Layer 4 of a small transformer language model trained on English Wikipedia (9 layers, counted from 0, width 128). Numbers have three digits each and are written without spaces.
A neuron adds its activation times its output weights to the MLP's output. To switch it off is to set its activation to zero at one token and run the rest of the model.

Output weights of the MLP neurons that the questions are about. A number n stands for (n - 500) times 0.0004.
n28: 166362387359493709369702562596582378549480425572574662518504530667306336515285525531396455418540590489624490347344322557599619593455278292575774526507642581682397455242421546403521534408455456691587652306452631319584626436443594519486377551496398220456539409546526510566204279564535332277624489625513602610379572462517464399565448396544456665374628602595585464515540703530426571343341
n95: 482456506379436442613410480543530391654461551488466591566406528524549435518513381477517438492452531513612546513534616418447414514444536452471545490547528534454527441568609498466482495500584518533546457544493422574509464578567483472524562502443530538502508360475426498445628511425578970428455613490502478398491441455487466603540358536502577520512443551468428546413463474498415443508516
n165: 844267709486679433387491551173528642289607386544313629639627550514599381451326513567669520311438611474477545573655380557640461529530410160606735790452389605357663741509675565417334546566412441513350618549543538314404236579597539203445452492688495544253452515373098595569509504438676460577675758509662407562548650500744622062437390509329704586482359570487739933317315468327655443425367
n174: 535535557522564476476390623562631435628502562395482590561323562486277340348446572392574429477505715422434466500344526417479462646485677497432433355611566573582669570426471436576381518456593603416513472595455421445549545623550344585445408555350329579484629512622492561517665534429469429439418479359525660529521616579488478542413462527620594387574386515518477579468441428494602435443593
n194: 433311484631492652650681567420551466426553480320448595479441546696339279583504354531479307553641521794783723611384615349634504625504507500484343303544496508455458551385470133398397390512573445500357759369662173543383737581569428590374420363391586237508476605524550393273623541586469308145404658798362431638748660738412625359434514427463473382739828504536585488398696316457322500463597
n195: 580577530681503633428368576406551506350691512460581624419434503404568632597400478363605380448431657528661509313477400421704560563539407388344412513385627545630626521430644406462556269494484503384348497534178470693389389595589383564494662386600545488519606621363494426361399638439635284647463524421428565489467516447549446556628427462506656566636544443648385596452547478681564557555492
n201: 849459537399719474306492561473609318538570500384408213337511276360576421652371454415553748582318477586696351656553545656515522337295576706572564638504518489462469647535521496773764471537582446416391485725449589543474365422485613496235599575522401684504433639530492437427414474448605493359667278396619847657519619518398327405461416356782373631436460566271522424504599569547465456601554
n224: 546776285240724537359470490444515436426503298675453607482396380534647616411342626575515596504398547769599450398355176373493479449610620330402422437489500277456160465508534475379342476554413654306486435438472579634454541589595798481392546476709646515572352479587466405776420453496571546545618410406380466269381643447646564533458475565459438410529584242694543699730533523673590554449454
n241: 531591521586460684438548607537384693500299382334391540529474307369282608551465485274533575443627615625398321726589621657504342410514353373751381460457542482457496421260480316493528692642616496434545376702812434579655517541400486383645700658550345605448525554454606510410665385579624396317409819421470579289500344594601606576411642556431493614565625712358631406519328530614483465496467
n350: 439619500481449503454528506395491522551626574467547406312469447531379647363459576425554652411298491527399436619386503577444567561515441550356462451583575479328349511500456615644480354482206392334573467596497494339727565466626544629394544626408465602578743497542797492486596446401713560384664402339489487545515481506607436367491770478558539454542410406642515679407509522506466494619519
n362: 584376567667565477681245522686322453522467462610621549480513530429431723608481398560383614641599464339585491450310399468279541422459666617441507490666447538619424478476485392322447565484594613631525650646285483405614460308474639405531481485564592484660548556519543434476684455368340314734382510529548595587343367419714604503522402517562385377653425525583465712350424450544564322539345
n382: 554443653401375271435447588766293244677537484392375303540594767467661556455535488422428681401578548468634448423458344536449652481523528765599415492386446567478623324446437469571608397318442463299291429632419414508437572635667897831737691508484357492211468384409382552607719516348582464480601539353534588407492331423451607137534608512395354414556808582197527532748492511234379496540515
n392: 356556518636597479448592606451382306619467595467444488503708589615614592467576479649494327337561662503591572462642636598388593478573593472434332558597681459359423443500448468220624386482553688393442538509540410396491551469488346522300456497420453533438476458470582581547583449315571484497364485494287377547509329572592569557622352534503548549389431476550735720466533557481500565330660
n402: 161675401517330572466522456586539205776406463206578530636663833526558676769607666441699447646496538387430411675241418646321398621492422387512710689550553301500474460583550244776516255596417318516496687492585378535413468488483496764625525355430478702600471324305406512585601605668667485560594193487614575402496531321563209572420533430346350435530330558703694436274697604283472662525256
n424: 399702610321503456476593609512716600473369599521661518500563349457397526554583553535279656352445658392515514480786620456436466527329503488615313500503410350538506363494581512445559469433454418398526543356635607641511555561520591393480503550327491438521679435541428408614453695424443410542533520526695469434486627438404405450344645640548519440321421583500497403470422436534445338430543
n433: 664567616625622421576489415372370482205566479407409575496383456281564561543479609469539768634420521653537388497422836539507503153410503489725079748556514616398537578407664496611558534504578596313327493461579423376437466560596458489493570568581530564618437454362420626510479536468577391525417525528470481603320530434543500615571524611518473295518665472142511432320627565564426416177639

Each question names a token from some text and the token that comes next. It shows the activations a of the neurons there, in the order above. A number n stands for (n - 500) times 0.02.

Then comes g, the gradient of the next token's log-probability with respect to the MLP's output, scaled to length 1. A neuron's effect is roughly proportional to its activation times (output weights . g). A number n stands for (n - 500) times 0.00075.

" ex", then "hib"
a: 515495500499672536498500540496495499494498501494
g: 566538799407717415421434470588610523507584604529575248349276467424530399509594338480655522531314365392424370603501490579338470348449296748678384655565783501427349581640246509550520592387539503463611460582531414655384594470500511391593634426480575407394649557237480692597420614378477501538654146532453385414529592600520322425463455538632498679383689686477533462399461328600534533463695
Which neuron, switched off, raises the next token's probability most? n194

"v", then "a"
a: 506500493500500497500498508508500500496661535601
g: 564483504485593692392523395510520679653550432405547547569395550569600625643555587530525624732405423438383619683381483593481452445590513345580523538542493419482397447596477518825323276563463464311428602580441721381484250641500429480279395540485445703624419399376342521347475403687509623456584597597515486527799351438565485562411551339247217468501256599650517540405669647360336264425680
Which neuron, switched off, lowers the next token's probability most? n402

" Christ", then "ie"
a: 511519500579493492499512498522507500498492662496
g: 673347460480493586469569553453384687414264443517434731596579449634424455507619413323347661630546495569627583532574555674534565397566388316386187631608613410449499383644252440520573356717522593462568460414494301401609561390619550495510396355215514474563761528648552401452495587640686576383535380484451472694602495642497324496698883556414448279479405589445451427486374350610404438402432
Which neuron, switched off, lowers the next token's probability most? n424

" art", then "ists"
a: 492597497677500492492499561574508500498493616568
g: 539536460437427661605542530292466728427369444336585554589642537550398202677529475346299503467503340515634462512599471635418519395590418298354396303505398444649386382687337539482621480700575479454449396574480461320429626301452504487463558312276549401508690604469635563545659581508440464526392514470392387643682594621463651544704593524650556205453532813395394466536696515723519628271609
Which two neurons, each switched off alone, lower its probability most, in order? n424, n241

" st", then "ar"
a: 500542494543517500584492598492492503504493495588
g: 685545592336417417344436515416554588486715500411517522478334283443595438415503529529573567651497464517463582559400499446366503663353557403413366718729400502605432513301706568513632417569394677380315505406682629423566437462453562595585536241514477725325322623365608454714307123690527501330462527489595568394470664555455670314552576315393344714548396359500625682541654472551510467617571
Which two neurons, each switched off alone, lower its probability most, in order? n201, n433

"7", then " record"
a: 492500501545492517500607497515519500574498492492
g: 706625400494468567366394360634581355407624456445568759654661579547549425739395455524372563372561443335549653696536366652634620347437569458341328611542470593378474197407495438541450404500670484469404691301409577556416555607241718428613761586531533491465562394522433536539434213393478434634516452362474377605601636409615367294564267490478473511470526400478461736320651605527573706452454
Which two neurons, each switched off alone, lower its probability most, in order? n224, n392

" b", then "ed"
a: 492539500549500500528492556627492498504500496545
g: 480847617516632484433573414540395412402757576482463399474371552383571547325579670656652560651358502743505600661395597450402563394450523607671250507408358443527379292425427453521513440400360490299522482525387475472750375557408378474426520522396287438598421368731473470504390332481453458618274595488553209575577610586635473602570703589454462592524579442420627587404605891488568308531459
Which neuron, switched off, lowers the next token's probability most? n350

"w", then "ins"
a: 771500509582499500538494503700610500657697496715
g: 586464431534304449332513448701555557440453433434506612407552356551448582237571419421308474420492455496528428391567534607542459642622417505662864669356465378337502584149508301432524685471484507551576570462646468287652605755656384426420308356632520556587692647407378674377319438355538500545406560743662614428425532383485429557341554366677494356598723570322416531581529578548610480519629
Which neuron, switched off, lowers the next token's probability most? n28

" f", then "el"
a: 493527506544499492627492648494492531541500497594
g: 380772444616590509458410457773487439646279631386634535484541518550494638577527469448481573543455743588571572536394778519480556446474674584655319264440536550415370567354598472449483565318289486515264423388358401613581447335401387566422662472424592572612612587497470597440519388402524547609603231774498255623586563390517350581418436593582277259483460520401473404476704593437759360616359
Which neuron, switched off, lowers the next token's probability most? n433

"ing", then " coach"
a: 504504492529650521508523496552493495498500581492
g: 394489545646369426384547370567620505449555357448632662585357520424812623325771513359547542479491672466324491600557618658461460591329425513435367510414370569455623282538506403382712270420486383470389390542511558553553347643441558511584554537469320438483382693350743467531459500301532467532501574502478579811344724476683382567527570851411316576226586582599524517291526498585486494455352
Which neuron, switched off, raises the next token's probability most? n194

" said", then " the"
a: 504726499573521493512561704556492511496499571584
g: 409356518720502639355723413613542552466475655360481438580468387576719572533462481593597580366459675660489483498619619561483468394431436475493366449402459631273544644368576453618315682515671558513349756604544588503380473409443400239520585726360551736659512452612668427349681641482645593309368581419414464500576457581506263544431519457322430579475382647331441342205334581587440394243577
Which neuron, switched off, raises the next token's probability most? n224

"v", then "es."
a: 516500494580500498493499518494500494661665603492
g: 539714634603419377580455818500599520427627502513344427350660632566451715425469293563516359563257424362566338420424604455549377452460292481696630354572698494543464319450521593442504348408436682390815497346590641683387319573553367459371590567509662564603582485450280358473560609578480428550434290645395278368526590585426665482574580554660440292382593539557513423294548451649456481584654
Which two neurons, each switched off alone, lower its probability most, in order? n424, n392

" He", then " was"
a: 500648500558492596492507561492493500500495653498
g: 551624483459347694606403578474675323560649524292598572635578689615670496455347420386695571279647673475495442497212363441555435488699723433448403557389471472386490462594563587249320408424417427537389573412581134574658567526608408306497464586517369437457438547509509558342329593494445428717777398589494543371421582324708526397500412310452545499622536513489492539479510566505835507639522
Which neuron, switched off, lowers the next token's probability most? n195

" sh", then "ut"
a: 499492577537499500657520552508492500508499502492
g: 632513528577513572524465309286586502589709462507341579672534592652365421536565386475500393346530475373522407492513389296421432340519378410396402550466423503463542408387546681474623643479475524372315694545333465518242539452516226371614418667562451464457727313602390403662437382428744532814588529570661413592378586404566584468689661673424538950507647494517568592304391523442521540494427
Which neuron, switched off, raises the next token's probability most? n201

"ol", then "st"
a: 500558699677498497500500518523616500492532492671
g: 493739220672470394580530601433590262466605586454698556467471330313627579423491490356511500686586684670512533629330552392284352497672452400581631232454614412533679431579587457327547391394565330539628534320468585612594482680522393239705468389512499679311444425641469450607493606458546417542543451461510366540424464417377657474575311423423704737729534547649329657570373412473388454479411
Which neuron, switched off, lowers the next token's probability most? n174

" 197", then "5,"
a: 576662631500601492498568537509493498507493506515
g: 416577227430314482617479399442515609533468373626696385641362428522221652505451417323485346447554654510529380593433544676835221493352544521483417536610638514392344502629756558694301457538477428404298540443601529442587636596452409319463436549742496479517433435588542316660548620479528471371501618505477343639698632827659538448291564497412494515435567479345539566468523645426313623555426
Which neuron, switched off, lowers the next token's probability most? n194

"play", then " for"
a: 534510500693501494503499700510492498495498556500
g: 750486324513478700654401486474756568574434446651443336605841519577372435323446675632522600459408443482515170631478499330413494405520520695520474781566320549483389545550382505548595327313560519569486425593383529575523473522475389314646632374291438708556428373351475488600541768412377477575636429521674425573322391559515420466596672665350435420384477604368577665467475427261526602419506
Which neuron, switched off, raises the next token's probability most? n241

"c", then "le"
a: 551500499667500528497492685600513500499671501496
g: 423509562496584449715460541708439270563540548465471637547515553604410588492604773539483325562634463353821502574464348577515457380562508370677378840512398568385375213575485397364422402483481518485499568474372552522381386447481527507278311786538455608517483362301312555448545398500531430556546530517383337578743737454567444527482480480186533556357448391663666379620533682566433723581387
Which neuron, switched off, lowers the next token's probability most? n402

"ost", then "-"
a: 636500496492591547500500573569653496711531600492
g: 486708573640569470632480585527449511465222471435329338598253541413505643474775575388391538740448552580512551395555537570605314442554604468365521358398458559518563343279453453516589587482418588632361552634135371563441546426586430255385655702364480693325217630492414568510378645487425572470498468338478548545318657382652419586586534506698627551686601378694537459646269508516510529566508
Which neuron, switched off, raises the next token's probability most? n28

" or", then " I"
a: 497641500576500550500621494526510500498495495492
g: 393593856348623458385412408562492446445597614373623558590298527651342658583528513584506510571523549391521491583535566443562603593479634536551384655368237483387378557773699403251239420724489672270405557510504525243428406526549385633497458478500446365775584460579646483610662280431565509479575485483312405480451508425448584379558613237470273291587598512559617493526486422400694505618534
Which neuron, switched off, lowers the next token's probability most? n224

"ed", then " with"
a: 494654499492493575493493492500500584492500492500
g: 693482694632624451499405309559381306533804580598280579503622541607611591433578504468538469551607359310477587522631374542575601369496591518485647487340531571422453377330671692487433500364483485466533270728552427464345424434362558518488492586294682339402666609433551319548616682569630478656479510321432561675200681393454393509290594589642517525654582502483205494392348277506518453569389
Which neuron, switched off, lowers the next token's probability most? n382

" g", then "ave"
a: 498496528504493524611498499498496496533500500565
g: 395359728454422386368522503390213576381325524175519362760470472483410582503596540606553324560451454639421357356847560541449554682353492508539551620522407603688616570671486573659566492619468561446562495587695664427450438405374611292437482593531483245288413445401478468447379274461615486523554498469359367689487668486457656579399556389426549737582487599518469423692405551370453662747490
Which neuron, switched off, raises the next token's probability most? n433

".", then " Mar"
a: 501950499499492499494493560495528492500492548523
g: 326327585522458356330615519438471495664438453527492338552151353449575361528377418576397515729359694215325390475467352561563560423587403465442734349631573603515690497489383475459509612578180421515347527570558451461402363462512644581629575590601621426598485495543531446663544428646605582474413507508475575098687691536481448699591352568414577690418682647669466398615482709508465471459506
Which neuron, switched off, lowers the next token's probability most? n95

"e", then "es"
a: 497500503653517600667492526494496494497499563500
g: 446598765370486471457430645471594432346325461571280610502529486731337415581551408417365497478537378602662594428412718583377500536534464482568604383455483335717490301621304411450514505315356563547637518462511402668475365354396519328500716421603540441614449567471416330429652571396497415562468599567506310578428631491583594481518665546868547219327540630326637712294368442674549684546662
Which neuron, switched off, lowers the next token's probability most? n424

"aint", then "ing"
a: 552500500587493493492500500525498500492544570574
g: 729675264596456497372457448636471493441783187537626580417403376478432514577685411380585629405578437599412442581552766447496569485516447359515580652408492452578685517484297412649501483465582651333568687610245200679444450605361432403414461577439385458490483361380738483477721528463617508413454693359509446513509730371346626594585750449460356498544530338354465307443591581484505406521644
Which neuron, switched off, lowers the next token's probability most? n433

" In", then "s"
a: 494492500637492492500500498538707492493500660498
g: 719470563421604181584492511351410344581656494562594707395353391648345578476299561562736724265604609519302450601431467272467628335564545587530757579474680346587418475506541692552309500588354450490601437521468541362689512463396431394636468469403243436538627536488586460379480565486399516424467372488617333604782394558513489442519397728691559298610449286359489481449597506538652511470613
Which neuron, switched off, raises the next token's probability most? n424

" also", then " pl"
a: 500539494515551612493540560493492500500492607507
g: 560596597434736620762380370468578370523578531398404572190378503897360427479424353551531568551420385531530461424573510508329457375713454577474554577411433532638603465441397483584520380445564699677423614796667344541303593386453512417477290406457483689594288482402386527466278327404439565591512589460493596494324655515469641485652442369434603685311457518402490316638661677486683464557509
Which neuron, switched off, raises the next token's probability most? n424

"og", then ","
a: 616492495544495538505493492513494495517503544492
g: 455813449339483428522463541528466348553349361600516709381294494494349620644536665727456452358705253504457511501566466658443582537543462659654527316552612427638516693494596357374536385447269211626351615495475429431667581391442521620493386524503371212415575441506507517376405520471581444601457510529609490543459343712685592580434355614504315612478492363728479418529564463297725663720399
Which neuron, switched off, lowers the next token's probability most? n28

"led", then " cl"
a: 493570493495507505523566544495529497492500506500
g: 616446362634600379463479480442471426490671587511669310301371431533558461524323580551479461596572397445250633531709468591536528398418541760856372578630446500608429485333472664493525628406579376542437490510423484526381651366423394656633413477488545475393359384689646504241492550860544578710253630497612373410523368509492370642640210485372363572648466406406561309520629552545646421472471
Which neuron, switched off, raises the next token's probability most? n224

"8", then "–6"
a: 534500500619516493500571497495499500492496530492
g: 445506508563375411512462670427626637389442425299472330575481429591609466461821612430363499458519617585380447574488461572457566717657372470590752322425461448665665435556521510375561488499626603383349451528700492274356439680492507599463546449297403271310503717576367523521646447353380459395458387533696514313204687671423600606298596604578741492560507687451580278711500483501488492373434
Which neuron, switched off, lowers the next token's probability most? n174

" the", then " M"
a: 492914492500522517499498494498521492500493494495
g: 327569522461517262408638558441425499480521332396637524502405409486414234631377421529852514431444529566502343491496581647376577458690502364445497306581457555522440673690605476516453377262637582456539586600506541462493320365614426672369691632486360209563462461564711395559589457448532386640285315506401318362517699596646571551384648530282450559388568734646713696667441483425573499549543
Which neuron, switched off, raises the next token's probability most? n95

"A", then "fter"
a: 493693496527496523500500505581518496492496528500
g: 505263508700515561458249457450624524636634626296698180561532844418442298435654472446356444456537536602679468441509429396624307537357599476422375591597529496550368503630696499479370553430318600571560471537445402682258459423416564361492454448512494690541428510499593483337543412392734405508393529297661467506615775333491520699467558555673533448560630394544497566645346506665443297374646
Which neuron, switched off, lowers the next token's probability most? n95

" 195", then "4"
a: 561492494567531492499631492492496500495494519492
g: 562424450437206408240502621675558509444553716596299411530275464619459565499579505574432543648423479526382339516252203318581640415377546522645296653443454399488682523377513411535661445484389527302399510481675536660716399683566707395526322566550374432475523477627562338627576441552431484327389844582563389376495598329593562493419663408578327594567652576565529668434613499447619538506596
Which neuron, switched off, lowers the next token's probability most? n224

" and", then " Cont"
a: 499500499517500505492493500550532492499493492643
g: 728658404573391329463464576568587553550324481460326494310578431384545354631612666524385483548504148552623417417347500229371593280487576494502606354326374517620556565463458467522455415514727511635815370563499293538658671537623470520613553723268497484346713623342520525543508592390353418531299609399429476518579716604654438433448519663484414566310456633544388584459385466478539593596711
Which neuron, switched off, raises the next token's probability most? n433

" would", then " writ"
a: 500618498587498492499492548574611500493538498497
g: 570556505579530419395463411455441681435505568509577497473700488395548229425620410545287472449410483535675652557887538528488461409693531566713369611715356379449489492444611521564470859481499491475578335440451412378450394493393534588561485300591635463460808371551659505339648376505536486493548372448361486539435430428508628552358492281485448690529647637523223467372275626317680283533644
Which neuron, switched off, raises the next token's probability most? n402

" tit", then "led"
a: 495496499650504493494492496509492589497494646500
g: 688342509464334601716421427748496411472279524654592606362341321550563644157540493426461359591460557410688635704448561490403622637382655522447509716664435428462348446395489487562455490437442401608537215605587396552395560644733673442461394529521339620614498460411547532398504634633509358153579600491379520684498519438453313555563673390421662433482568304705446414608391364468506543522570
Which neuron, switched off, lowers the next token's probability most? n174

"ats", then "m"
a: 549640495580496500493551494649499500537510579500
g: 453196430345592497311465706648513700486393459570404553437347562610534571409401192782658301543611512587534549267631531571215651479442292517566586392458483365661590447703711743520596494404506608546471429254590550565478480481509466436440477361554414222532402593538525409584640469606432446374605564584458279313598534664645460352417577404480475520419683531605518679436595325443574559548594
Which neuron, switched off, raises the next token's probability most? n350

"the", then "u"
a: 499499498492568509500500500500504499495498607588
g: 643377849483491630412507399456536607441566566619446527681410771531654550400555480385315545388658471429295417573670601439593342654491358596728429447429361599468595612573376470493330415535322635402300532664462571324537531386617394554274308516372420455373574655354447742473329639599415683537408580476306635709553499300579484618566460633381538487419588673491479435462634460302567338524347
Which neuron, switched off, lowers the next token's probability most? n433

" f", then "ran"
a: 496492493607498492644496596492539544611500510642
g: 421513450476443573445482374479704373557424461638418548529439192598674830631527285543514258402613754189395603431457449589441545539694393613301646484473367441475585446433496504653548386350462538503612526460353512813356561637708588487455460559462535271368648645468495436473300522296605425549698454424390399450576425749433588593483494294399598613420594575625599408467338557503552608634481
Which neuron, switched off, raises the next token's probability most? n433

" wh", then "om"
a: 492607500569493496543492565609492500521492523493
g: 565423654596504451633478536335490604518346510568528559409428535609260559392522620689637253653229768451487568500569491500534450468512352476383534361552620581548497553724486631764354300331684398710410440493655606395286334274252562611349468503543459477583391337568468426389414467568488435571389598462457201448513598392583585357506533533618527576419509551642433651572564466713478790596290
Which neuron, switched off, raises the next token's probability most? n241